Layer 8 of a small transformer language model trained on English Wikipedia (15 layers, counted from 0, width 128). Numbers have three digits each and are written without spaces.
A neuron's activation on a vector x is SiLU(gate . x) times (in . x), where the dot is the dot product.

Input weights of the MLP neurons that the questions are about. A number n stands for (n - 500) times 0.0011.
n22 gate: 665561694429431521429514682575695534531415538579447551447649428374514387623322582437367579676382462290404407677666396585681398472507458565604517409263589394317397571591556758460497482373608429342415420480288539354421692553431507538564493577490507850174558645542396538537555677358536606486397448472317521485449558469589546524381466380349407420446510450782748366531667377382496493363431
n45 gate: 455563647437545418637475623705479527424556546533366530585491356503476644494525410627416357429571473309570497506543753575561320587576414591562497478507579557610515464524417536539410596594473441479662509465578584472768423426292375608518393509387543711709434579651617645465431401677396431457512448456595654384491536588506475232545672536551219561592596421696566582637524435405503613497533
n57 gate: 658603752472708526542710794696705519659451420340308503326295585526462487487625355633399665510503392506639481578554592431474474393633355494358535468684652418592360559385552472472582500481522471457601542475497305567532450461468614352512507433478510612237466522551509560469610559529543434423557522536491413412550367551733490494534382301481449472600719692526434548692590594411516532304452
n95 gate: 386616542632600372369654588387577435441645438545429665600587449549375469524228576373500462539570431669559617524313601493441443814607574510634493556363514387642396503639482401500493514673527489801663591400456553706376510511466411388456439308479493486627640483675383345689473572709468541455403545436524472625326352555532606445378510355741569467585323691636327707570368482594344365703736
n96 gate: 489515561663736394658435496504599328432427338209566631473485567546602668530574440619328398554367477376319353344606466623386461592459251553306326416233453627636451630222531511456500670470213442703608764555422500511463379258350547573817488447481481644275470428618340696342399675610681481686586617410530473568537549534597477368456408628376605246589452653504300304561557427530550477391557
n100 gate: 408635578558478660511462440423560382382610608518621353603526482755470614482220224485581393538481711526419618445563589529373504428685508559604337256520558434522619464646530249359735568678186477478352177489485538481426327337913450579453420402511360504559398493320420641644382599526527607470445441557478560461548522426626745615434500441522577350627617315534203474772317568422508586581537
n117 gate: 600559564595515571404602360489410559455740478792569385646744422515493408522319496314515515184583422500374582658620676482519500325429462418630507700400643300556526515617568449398603290478456450613450307388441271459311525443452450523423446406481481605515522522560799306424622471481523711792571452342321560259257619422365466332581511648463211622643338741417450496335583500665385283567436
n139 gate: 565489327373542722414299360549258280363379412549480424433500632492293266610670451422515511379184755546443279447653450572600496683439639645541378596439551443485534399369423819560402617584280672530402496220560465465576541481618280307567658550396676316542598469477478431455633395292341568351458649705601635107364405504678488511429660462485557559605447520504639553650346477611539324318511
n145 gate: 514562704335535532640525511570585385273640454483475483626599760454588708625449563468677402279624731664434528324500461382419525518524518490514556737402398528630633424655401386524393507535391489418708511618697421401368483479535424560517442461521575352486393496333530517316698645447515559391280514688541812418763674389366425475562561437465667537287366657521449448592546258651321542591633
n147 gate: 469429507473456362648479698279483442442630219503454595468579398393407337473288497378582592420663575479401524564555486415514398444462695483483624347309329643493517534567323379399456489343436331500331385470683451334405487542439507580426365465783447466565453315514623500513684365655436357469449452663403517591463592531429811630429497398736537391436551400542422339665476727559711424312246
n151 gate: 615368470500604507818519583478579278470439414703573533404210411387414578422411648470430384287443571683522586319313601566568622549541417560558478530039268441459597713350496412314655500489442619580331364460349634443645329481515531670420508704613565541426426526515398660591437548436465623395392265404592606548530441467902447466573362463455556370485364426225477429384395477275707661530650
n160 gate: 690500644595437473599531456576530265437377460434671477369537662304648685447731447422460386572517330427510407434544403332530353500510419733494490361590368460674530543635276365543708558600480490582359571323550408409254621435390668547536490557557377513390536564669465497458483434480305513507693396328412588663338394650535418446556480600520470487421562444753378477571349602460397839520550
n167 gate: 448639444332389552626617617544639278481671735482691670585583489440496707611334348652408589458632519407638548592758391544425611413310496429536399459284651311582377661797568559296235496493420469380538466378581630673426413454548285523595303421492481743407647369440247638511378379380535804410571560465460644306474407563357363395430438671415541748434537465481453563331500508373385399452339
n169 gate: 526580534609574646683500254422553622470724582511420692538511401489702320279469493549526600534376563597400437394466709640748618254582364585370586703600539504440615416851711460525511432519460336409546572400474576425301583348441332379453600613242454511218408519692461348641386368459492304373381597412624523488768493726500473649303507596526352529686463543534364452392309591567298309530548
n174 gate: 523690508496473586472469417461379669523753706458512619420477274578496657519708496311623721413606813570508442515741613477484472445531280535560453527384323704465608454352315557674358516388428254572397606474312472445531326769592580590519412516445476609616454512728606318591454653640492465671257515860508551529687296381500532593485576785631542500515405803789431643329469610566603780450481
n190 gate: 556514511459545395488400677500514567683572534639488341410489506571446455483407422618539449546483537604433444367537551472310523503374614407544568389434310698511455276671640373431497491517291670506333477410572560523598585391441419432398593372551431582337278480452415503560601414494351388534525548410514594467330556553494325370511429371598553492428514482540482478647579471537587477282545
n195 gate: 524601611608602559431508408359794504563633516461440492626516356420299710481346355175516429404381555602371441422642551333540705588563244547584543603525541484618390577508536291315625259492485496227343452447734424329457159572406605608454594759504532449547372461484418547642531566385651535709657716301562580600854246477699292401604462285269516420519322348603373386631460584508504374316386
n209 gate: 664475507703372382500663493294622603361529636426303482382478479507453578323622486416319354489410703461382333592579532436587668220390496671656493258385641514532457514409475405535475639286472430399694612586666343496454434438227449681427459467712504313422514539533695258312372370594567394435731589456339699504634358379555293475696458397543422555454570414338467332439475427507339554557550
n215 gate: 517484545352517405640690435431421550430626715398517347382576378503391409519509544702450522548517595388297416321601579387551480463545404564394433441404656489452386313393401492590445560494511431552497455602494631565445546514561382483664465452632688517539500606656658358437478445545288544421659584362429492624552547447382426461459416564394553675467500613568541573576632489452448475553444
n219 gate: 529468428489229727471511434511591418367772496343467525648464678376532703731322514511447611434446629242468651482475449603620500588661518748570540427689563382547532387588449655574408511518612478405537613712507537754507447273650507525426545467446305439346496662478517417570461734587429797771518601726556566702468404418429335511302588457604629469359252537318549601417449588489459309504442
n227 gate: 664651654360231607306467467465475475411271329461391546643468518410507571563482429239281336562468660411603436577353378574482635366276388557355543669584337465511229454454594612542496504699535452462551251459496482504511601613479423684657515486590423779298655368608362344483663451245545521507489475474580605337440705656515261432448503720635450387570342589630530593672357565532551557465500
n233 gate: 500664466497649524444486566466442517568490449304713598542428574510538625574412524646344452291466343657374551301517610493641462462561420507404411597511564568579558503463607651457719521599384423543433289595578559734598453573388423576643496410387608229442308589331684514626483567290386778589483415447580718333392605700468847633560587432554643411520705482507575418500490500366255582439517
n22 in: 548827631463463335563510354405573398558262473473707459450497469510565581531663452531561630545406490548681575419614400093639644570442350544487565372504553395686298487389587598567524556387597549644409406560571658559354540612548373229426273420327619424643551665333426421517554422521589377503462754210597364507564442439582455287524684589555435355537527532448593476500607594538356531575473
n45 in: 625445387655474384652691487470633552688345477513551457367653552607513673526633464513327685466563424520477533471507659562487287436434470424583378393514627673526526377600316510435562540777596605484679376405497544430454371561477388473384510644497429467497832437360721556535484705786435661619520460452270677427581438579360527536500568428628444668532451380600582477609759446543564464516556
n57 in: 513378398519532418701351434474503610595403415422587627446503390440621464713308721560438431717563428389422510455484444574477570537500473363367444566654334445638444494497517574343545510585714523494490593664742497421432312357666470464430385659342503592572445349593435445532565455681663445316405399510635331410607529611409543546622258435392409554506709405450677621392760550362326372516513
n95 in: 474493403420511660428256338463623383470436570628511603336403229638753361533550526666408518293373371711493500566437459526463591323636504293493448463603454335537230660435560580645591330459392561355322530354577386552559442545566496500594676500556424485371416570230626463576695631578492603745526400676551706476573485507664395415722381537459574703569343874672358629649548519459299742603411
n96 in: 587482449507504540526906500645478410435567456615418496436383475467544694291365442582652482745551449522456384661675394748467671530482622830532606772574394370391482518668393546753583519438397384539597356549583686573598528619543751577443477471390660507522461358489617613465352686676534637394703420477521529600622370518383500598518493435670460489657579413489504656405394674241168515341398
n100 in: 520544390671480445598820413449372833490455623527595469482486459555428673402482452500541326437507582524534476551558380426362255584319615384583695372573269527431585332439368433510466406483343518406739396332446469317300293469432268413500440462517668448473281613455626510627344470262390707534572264546450576493534463449642500538503550405575514470332456575624461497576624260383602572643524
n117 in: 406539295536569383571655330500357587620626511413597460459298525714496392471417337660623693370471406482638718708452310500654392378485470747451372378477394608544489679450644564397586623616450642326448530426637474493666230481395365286660560496592705438358615343456469413543576421566473428537678445425454378674622666533255563409586482518642638560618715375596276460350394537412418387333839
n139 in: 375381395657510378568475507500507476389560503548500597453591545486413514558403479677559677472468503493500559311524420414458486535396214368439430493474486421503451322367496671456311340712591418605379641698332230609717409603220482317649266416549518510555469389475339465476652332622569693507531309364401398555442514434507698556817385579441203584555582399489464295703343564570518409503486
n145 in: 576600427407453606563456774475562168387563551496388482530328486375346594651327627596554489608467326540711456414427577457544422489308422500486405614500666655693365421640563317504349548565447298525481522563327548577486276429384545622557519297276310577464791299622486685578551536196254504522551362662496548373291438391319355354572429478609543451464392352621348300321540593526440548406708
n147 in: 456577349246547609402628362622342409503389483513469355518565473803575655574345723566436531767338558469422452403480517369510364601459327272602667455518433358565459349396528674540386375677566605507528465405443584576260394431541514321377514455637392524358312381462465514619625342654358591479534568511443541356661486446366604575530689365615534592543339589466589486517593445753709326520558
n151 in: 534604473374620265597454707290420601413473447567372549484565212569492631377438470758541451377573425492477372530436454511405604639662546277463803454342410365633779526597588403411478195764629558596620642489515573649436463770455492592445305412648600542387545549519336583489451727412244477621673526800526523596276324586480342519533721628376575384641504224672528523416607554359419416632489
n160 in: 448631440569497599629358457556599375349683605347450521486610434379292597691442389325406539421465503504322469310345718413585468446318518483510697635368358462359398665552742638555732518328575370548752436405337597408510640561420417518346482805500783556486445637344566500575483448489394469585476504551576479310458420364714496370390319660531601395583403325539354395426391286504687504458468
n167 in: 438640477519600303575586445454302328696724492378421481305325439492535626794393672315466535421597612488508512272341504538698737268635813431507465531545684408315450610538281557534546551473504733282623535336637472414462771421573583320624428656609524299435538597535551246643423637562215408562439350639617586475378377404404535415523598416611837377515466576675332438717477543392374473439635
n169 in: 670424605633611430274504335385336619639543589297484496536547680308481592554596577429577291551555716597670600588353574454582738370531496415541616578180396439264581439584422549265374354600647226666401394802511409371477523484258576594485884633597745519408466574547562400556504614660222442333454519588454606397638542508356799446451583465562535586329610665668504442473504732516270434573655
n174 in: 546378558587488714440457229546508515597611690630769550484371500288780147749492765405404639611551427442527319435512309523273377539407449438624799469463600554248446504534524492443454318314681270576361351676542413586450466543512480618636404453523437271500439457586281543692485767523573342554527337616530461266527504519516484353515591435284693690641424798496689337438527504543647551539403
n190 in: 415522766506468425490321377438362594418487526393533694399464338477667235487618400264555552693467406386461415535471490416197373304539669451491520490360436542471660417266679510382558597559548373430513533635452467371425354490471507381478537500599390421666564500487595419398477294553602377500406588426407292628661552539470500310551525529581357544558458466352391555553375616441630248542314
n195 in: 638356476481654592589701536792728386334435444425261488492392406552655527429525508577528492472757817373860631606397369657540602528540444607181651484406788508357611480555689566158386727615608642702549399416406553300382427593334463645318623500748407460551426444665511480558433551468343303333642421664605412420449725441664407401379295480520468416473340446640554480344680609628476388555365
n209 in: 433383567617470623626534338677590393344485474434606470515496294681463397552538430292393511329451437574537734493657485584729576564559489415493641534444512537314504445599541617558577546608504534416458636403640724451825641390666408534787735662500515608596474429421367493268467577713419297437456652542383206457518711788492648571591460470474511436715343310436492730567545277257344313552370
n215 in: 605473643491460640437578604451422583386396553595449651478428396466472466586612598446494546566584552627500500405543543457619459699574547299374574522636500681574587327524409536479408532475521535424563415491442734194291446399405494447560570441413649556303582633607599410422393549609487601795488642372427697418653509312446673435461533500648506574354463458438230491456578434593563404491342
n219 in: 642470516296289349283520668642632515369287604290599462516562653426481599366655354535381369535399750731415538485508481569780366264704488542679469360603368496550465428678469390477576417354538639410678696440702618449734410488508615605440416348706457694596405481527391458459546625461307485589685519739511570692557389650217319639659662404619450533515504512375905569430465665578611314416388
n227 in: 514303377563426554566531490567360419568365391446285732724380500551343359597458534604443425611469442537733483617585388517507674545578472537408510311427627487388649357420538553434212722412503479646643552474654580592648645559422301723424489349346576442493517592648446497368635597643514345221490551619377562496497439402209503469374424392534392382563563486500659480582384452497799398443554
n233 in: 345503551377624622580404662453527335527458527366736749542374520377442601564276564500692757604582459656486449396524381416397601524480283409379432579536384493405690570490514277480477410534543510371274400650557555603678563600628253521560630363503403401483447558514583270668463297544359436412395602234384517302503412544468545436733427530321655438533410302565528463551653614500465561466483

Each question shows a token from some text and the vector x that enters the MLP there. A number n stands for (n - 500) times 0.01.

"ep": 540401465673449561433170492598289459327574370708554465580537383393461352453459407503568548593402415460619601551544591339473599363339614361525421443592495490547452565554487557610502488473757433502475454646476616546503532416365485540480542288471515417402648542482516461395397421649280291467612454425721643363620364348660441519296404623385438471588681732418515519348554611569430350442472
Which neuron lights up most? n169

"h ": 596469400639436372532407466603570436404553634658539440426289386603439489397364462529584432461531408554691438321555475517518566473490605434388421420605391648704424521450409545598485481546781558514605487583420524596411585695429301459693508478513605513568484568347590462395402424519355060413680324776558424383417467622580650474429666570438455561460373586545440541438544508433386706529384
Which neuron lights up most? n174

"s ": 527471630517336382489220537607486477551709504593528309592435348492519580495431366442598523389489464534536601196589288492457368439363697413456581435535565508684468569447363614541474532790574489609468665666508669488576621580359731537461531471477609545409432411459700478523457420360464464450606421481678384422543423358425508594450561523389436641492537555368424613408575539453487599561375
Which neuron lights up most? n227

"to ": 566730524440583450447212418588543389495619551450430587526512577481445469432429537468594415459655475511377488166687364380516501461514662331690481404501467423531464691429496613583460631692660714471617524684401685482563647551497594531504566435471532651555482573493637300511465592413490369361625617558553572397608538505385382520503515486381438584505458547364447574380598456276624466535533
The most active neuron and its activation: n167, at about 1.6

"and ": 469524588444617487436229451586553581515434547380481368419414476497523402598317538465568470502572405519624323174757512480479521306449646370589494437536410596603454552540418584513540599655651651539506475735381694572523642708448571532528576465440587576578471654611686387462448618412467380507612466213630452507520538508464425592537481448480578597470413502430412397512653593453491706502570
Which three neurons fire most, strongest first? n233, n215, n190

"in ": 606620435466391331466410467506620443481591560420475376521532499440470472488412494507596451530554529451473361120730349405307469463483724484760549370727524567586504735489418560494528647676624681446459440667292639485464490566440604583445648413496528572536489537369621436525437606425440456362646455540529519405623402422355555477460577510432554543544566514558399494405511518279612478541628
Which neuron lights up most? n100

"ks ": 670344748354543263525250324622386480637577471513556318531390395605543454515535372408552457423519374447549535298568380456339504413379416476471515344481551348548529663604355506612449513544642552588452560638468573511607697569369635407434534380449567496526360596545653524499497389368433536380624438455674385451502500455522479641587440371499449589572613592364395569664752515626328575483268
Which two neurons fire most, strongest first? n57, n190

".": 516435668524558424505431524593534600543442586608341463663553481586565412388431497405627551512458576343642430168553530419499469360433451330518637644591508420681534538541319586670402468609549627452553481533443603491680754594426626467508537521497697558437577511785516591560489526473431630412583593437528382408442442272440490632562526642488457652414513552555300400335628533496692398420451
Which neuron lights up most? n215

"form": 566443441575282363313492533502420517655522350432564413641567499626537384531447340443640613434553471583656454463621625459458511539462531273702754507559375699510383799573386561571576538702528482633629487497474539515503417458577879576479554468548576543541507298580451503585510446356468603553468391642268489359552323438558442624406725565483613549481485365366399404438642709504447560490476
The most active neuron and its activation: n147, at about 2.3

", ": 543547604509574326484331523647596606306660485620406376573309449512593422513419441341509498616574456445484380048757372370491464411473704486436547462553532560598426571529339563498478477668478625446542559602488576555516614538415684489630600530461662646500514479532692488439382641464491509445608426384596443343490414397419475539413597620492519508507432486463460560439503486471601493507553
The most active neuron and its activation: n215, at about 2.8

"t ": 663563507423557256378366453554473530548522505531634403498536562611511407454455351453407667434476296409670406305449514489543536440482375484479524293527401282482408668607363673588582398653658459580495529624442654498565753686280609513480548556488503629560475460416604568337573500394331543305548362626612435525464459434521406614641441446569447635485460495557543640513620555516445706330283
Which neuron lights up most? n22

"le": 504342531657580578436394595539528553571536446336327375632477459518434533422532411371569577549497370573747380493389459347481595569546507507601456339548382524491621723508527328644697478490750573417424545483462652380564445657259704383579627532533482617488570321470503413478286483408347446495541509383528498842615444362876465530579417546575306508490551485351466528501526468395453377455535
Which two neurons fire most, strongest first? n195, n151

"b": 557577485584435512579564838441480541626561659520540391552397492435487442610515424490476712405589508619779501426521616368427656432559698378376552395581426629525582571568451510387478685518770528548543496296368455489544679428557665498498577546302408619423531561328563454509380475641473481590482608658410235509493326642455527605465507570413574521472361447332397514326822563656530509537471
The most active neuron and its activation: n167, at about 1.6

"anc": 636383432482455423474506607455356605766602574501651157538619549533579513373444342559581615438440554647532683396461470404246723405411625351389491509387448506471492472549472512486468439492562507507410704295383596464589477401581492649351549504429602605529418395501539392639386486459460421312617391645377392547545476337511545584389359533485614559386310260395556592699595557665650499534403
Which neuron lights up most? n100

"an": 727594222472518341423358590530356413701449612326492720485491470617525421359490335326494539564585532508405512501655442456314593298435578432620491545618466444518365390625473320690531431623632507297522461480307564645708744560561475668503485641378532482446333558488364428452569390488564417364534517428518510525558604428474526414585459473361598464490486339562603482434570540801475351447490
Which three neurons fire most, strongest first? n227, n190, n100

"af": 480398488529433448407460675449409458317555456579327309518664346488689382331503424424392533580542487470678406480630494276393504568377665519705574452444417447475570756649431458742511523498479709578470589434524452604506364458310365620524608579576694443682416497521506442599528561478433368603724304518578580510626433312448416678464561497375415297452501618383507494480661518533495500506319
Which neuron lights up most? n195

"0 ": 579391527435552474491465496437408464557632575420591655561480335555509552473490266406449458565321478514505440261615474504313507423400529577591608529732516366763555688533477548584531502588585730718616507599497471637600701678570644579514489486519595422536483600580578465460540607433433396370597289588610469393618390392257398520509516561612550371376628487401391727510646600602574449524533
Which neuron lights up most? n219

"em": 496474463643486364434512489546425475528533551576469429449486352425513342526303365537396688571380445308385422409621348236472593458549537543448231445427402392560489602523361509823523414540340668619643322504473665478585559422521652704695574529462685482444499509455570477546439425529562489471515473711514598435690535539688497586406397624329538442306365253464362568536561470396419574544485
Which neuron lights up most? n96

"t": 506354507523381641421346521715354666516559468566500285596527477489552629444501462444612671393592443621441565460398560398524562484505707508347406552557457667613727617569395398515606503613717476330424568407413810514504611366292631422288740439410688640455348422562542341493615544341430454452538538445481340573601544531571390539569612573455530476626499664351605581480546611456552452562458
Which neuron lights up most? n169

"ag": 505507468413483453519448740517280676740442631459524332276512559437600586439455355485558718426550388432519488255553461420378671378404580261478569472465320500518540333537362470614487426516618649562373466647485478720600351491461469662546536454212469479562440414438481446500420440475402503541474426421455391445570502479457451599434515524554714363522416500398566673301525565660576471454582
Which two neurons fire most, strongest first? n233, n174

"L": 656474429647359480541442487561517641552621583459411363617535372590353214349423536446315434536599550366417527231780609537499445419481592353522492336545479486561334476524395650728584537619539706462527561721420518449472662511410622313486635438384662472419442324402513535548480603418404429418415353489451564465600603490549599533435467322417442471472429528448452577544585550423458603489487
The most active neuron and its activation: n215, at about 1.4

"D": 404492539491441472418334560729480532544640452563538518663567430502479266296334543507526602537447546422515577300686595416441616462473462413548497510560445608560409396485425570640546600531649604559603536627498438502490602508394709208528645469483633503496500418336647445520418627552371454259437331577486663528491393248537607495634482409364249491513592283489534540532628617491485561428740
Which three neurons fire most, strongest first? n57, n139, n195

"191": 581458284527504349512309627392462581512621537506486447564496440545564393727390461404653452540602483512459471328573563488471507434466628362500466537536511472580423800471344442764466452603718753466478370525464494439355544576462578529510754398460738515632478383585402387566431577472524467399575320535591350484359476458564585533546517508582375438474389475437246590382586527428507512766383
Which neuron lights up most? n95

"ard": 498260572385456498578461581526434509600655329232437320577496464615606338295366383444491593481516433370515394450427427479577566438468521433678651417462301543430590590551458483506420559603668630441350502514340677427639470364290646531495633208464698511588415561609481591468497358394330550493660472354577420605577596432666430557548547462585384333564494553525462601495531470680323613451355
Which neuron lights up most? n190

"en": 601402356607733569394478520630498422499569644517385402517460407579439461404445473289364525221608568479773550518580480406467578517490434373242598393456455480460346689592441410582583677611649537441514610588549661670545564422348529397554534471535490504529456348430309343539426466504493301475632432354371430570522568351754290457819401515554351508577551460492389490479500359523452568414373
Which neuron lights up most? n209

"ab": 564499435699447642454589542457571573473623680625380339565320283552536455402530541449282463503357349393651610472577595425403450564300659351610501446624436584548531598573359374681657643584463528484573479617473529539651683379543446613606696436514728511537458512568420533552581564545456546430631582466515526360657548511557417541475679619538447497404615469155403592513653468511455431738448
The most active neuron and its activation: n209, at about 7.9

"k": 545466330524409536422625528445375434571627684551465376599611620557382566331441400410583662543458613559687577371503648551549688535551569481440250518671465589798402499412428359443487483570647525494550481547433420534604687453393587412572525473404723506585385453548309409420415484412440400356622558650459367496329424357630516489514721421527398488433604492346393484340593509528241548402377
The most active neuron and its activation: n139, at about 1.4

". ": 574734613549649438426459429581628520545394454395417477633465374656592423315441325475571425553615394504736422275392443497410586721540515335346530510563306409552453577574256541485578420556552441365549486562469495533621689670456530486530635243430652553366504539454512440451545459456367505582713447499505716387473540337645374537602436531439319601620517509564488436414676561547536495430402
Which neuron lights up most? n195

"on": 366393355454598397391437535481425565684533524454578487607456557519473315557355387475589463552453522358625509396480498424412443558627413455564405557553212467500332469699412676670574474578702549450520598457426484526531526380439482582646715437458408668415415462449752481527508497333326530398519521486401569430420449363778499566546294431530538457583277752506536389350545347721403581500344
The most active neuron and its activation: n95, at about 2.4

"The ": 429445519424434448550233571632448540478475622522470408551493382545629283367375488329497478651462460376563390177667590443475505505519596411643529566685569474611428589421394612534499618629574622629603539715326558379414523605658527387495597505508625724471572668445711439563513566610391348367625331587606485456478495475586565378502567596555401508555543357523537466418420502368597484477549
Which three neurons fire most, strongest first? n215, n22, n117

"l": 585400419602246458531369631493511686463682557478443597759442440575349383506387536486511426635519437479466471188650703491416465481506597357673492356530571538618337657466293582813531445665508655437604426598399559499533714570318515447566517355387571375547415400474606506543523563489338378426457453528434518448553621698426416509455554379497415526560559458369483470577550624329505520526451
The most active neuron and its activation: n45, at about 2.5

"ri": 553336556640571353423416691446464604560794628615489313481540411635561432491409421386483628441410518461579471285405621270369491399503549403460611353450576549582436726410494383516630564555481573450474524496567419679543555514321649606522690546475508446581643399495445300508536459504342542496649359606337554345695485379561424584554480649575569626446429516318556540447461596595620373557316
The most active neuron and its activation: n190, at about 2.4

"In ": 500579500458380376466400538672538492593720550503537490571541410426562541427390633626637449653595593454481517265772438333335462486535515326739518371668440575512469660471408553519556442518526697528562600692351568388505420595603650479406584413496538638632429492393611312587287609439402536389682435478407537277613531504278542436442405540477545516468616488639491524393527431298546420441558
Which three neurons fire most, strongest first? n167, n100, n174

"d": 457410561493340520461483530570523596566658499554503461697417503532421422504289493472289655483443413399414635196655632437433526453438747365540446409472586568698357592484441609807456488672602568498598372601460494522540617524351531433577540446401590426590516360530709444532542660528435397296476395616525602546568586464499565500575394417385313440626542436498433631417690541425487641501624
The most active neuron and its activation: n45, at about 3.8

"on ": 455540353395353352510426480571572556653634596489384467467551545438343500351348355512477528379502539344396493192707460460495492403430680452604456476503464503707459716406428654483390626670671715614565581693335738488504522647397544641538624446509601559469443563414696378503420583344502394356641464544499478392527585443353471576459537549584512543422456621468440544381533407376503465518495
Which neuron lights up most? n167

"at": 515623530446304557330373594474564355621494493638593440616456518708574500342457392403577562452473336322499558525755519455486531281500779556519428434578437537545649471568460241676674499645474532459464398456363588574520550365573563525485512521417671347558492520703387621503568370421427416373554563617485470449563744442604383301362490540461530459500334552361619562400570577587501258531355
Which neuron lights up most? n190

"er": 555336388553515415577638644640469673619471345530378425499617451513526543489499283344628555398467449390428518394566324544430622447489559613515719490667269586531586622632327597625615589506336495606410520451533676626548340626582612682517552334282586391450497443420488472669597529533296484564520699497408481483518511498465418598522443618544548202500663563376416471684564470636467563438490
Which neuron lights up most? n96

"ou": 700572451689421644480460541491505580456561667513368505525339463710436357345385466406257414510604422359624528523497528325523463574540491426368387359489403513468415517625460477647691607412676536332582654442501658459541499495439521612347457528497551441480545436405451502531576553386403490368626567408583657473774585284764427521623476543449579541265676515349598522165645593337457427533495
Which three neurons fire most, strongest first? n195, n57, n139

"and": 408557480339673519429540506541341499476469555407518461589393455628477345201314456444535515636447458445648534498506564550435618536541495356512343495464280532553313587575407629516620436641593460302449407464478514566630612309479359482741651350471688490416519575534635305502409541539383501340719588530543530615476558345712519573583581498482381631431342697450576622408532503587285556600525
The most active neuron and its activation: n95, at about 6.9

"am": 505580397549392438394550600497484332476589578405452452674412520563452385383352354593614512441606385393513387261579646407506420518469652545401466546693408477537365687537387639664563463523530665494388565720549590571618497330511436674521685618464672431483434494481538498574517443556413469363544468576661562498672433408724499454343606730482593542545359499468503410251605416521353571586348
The most active neuron and its activation: n233, at about 1.1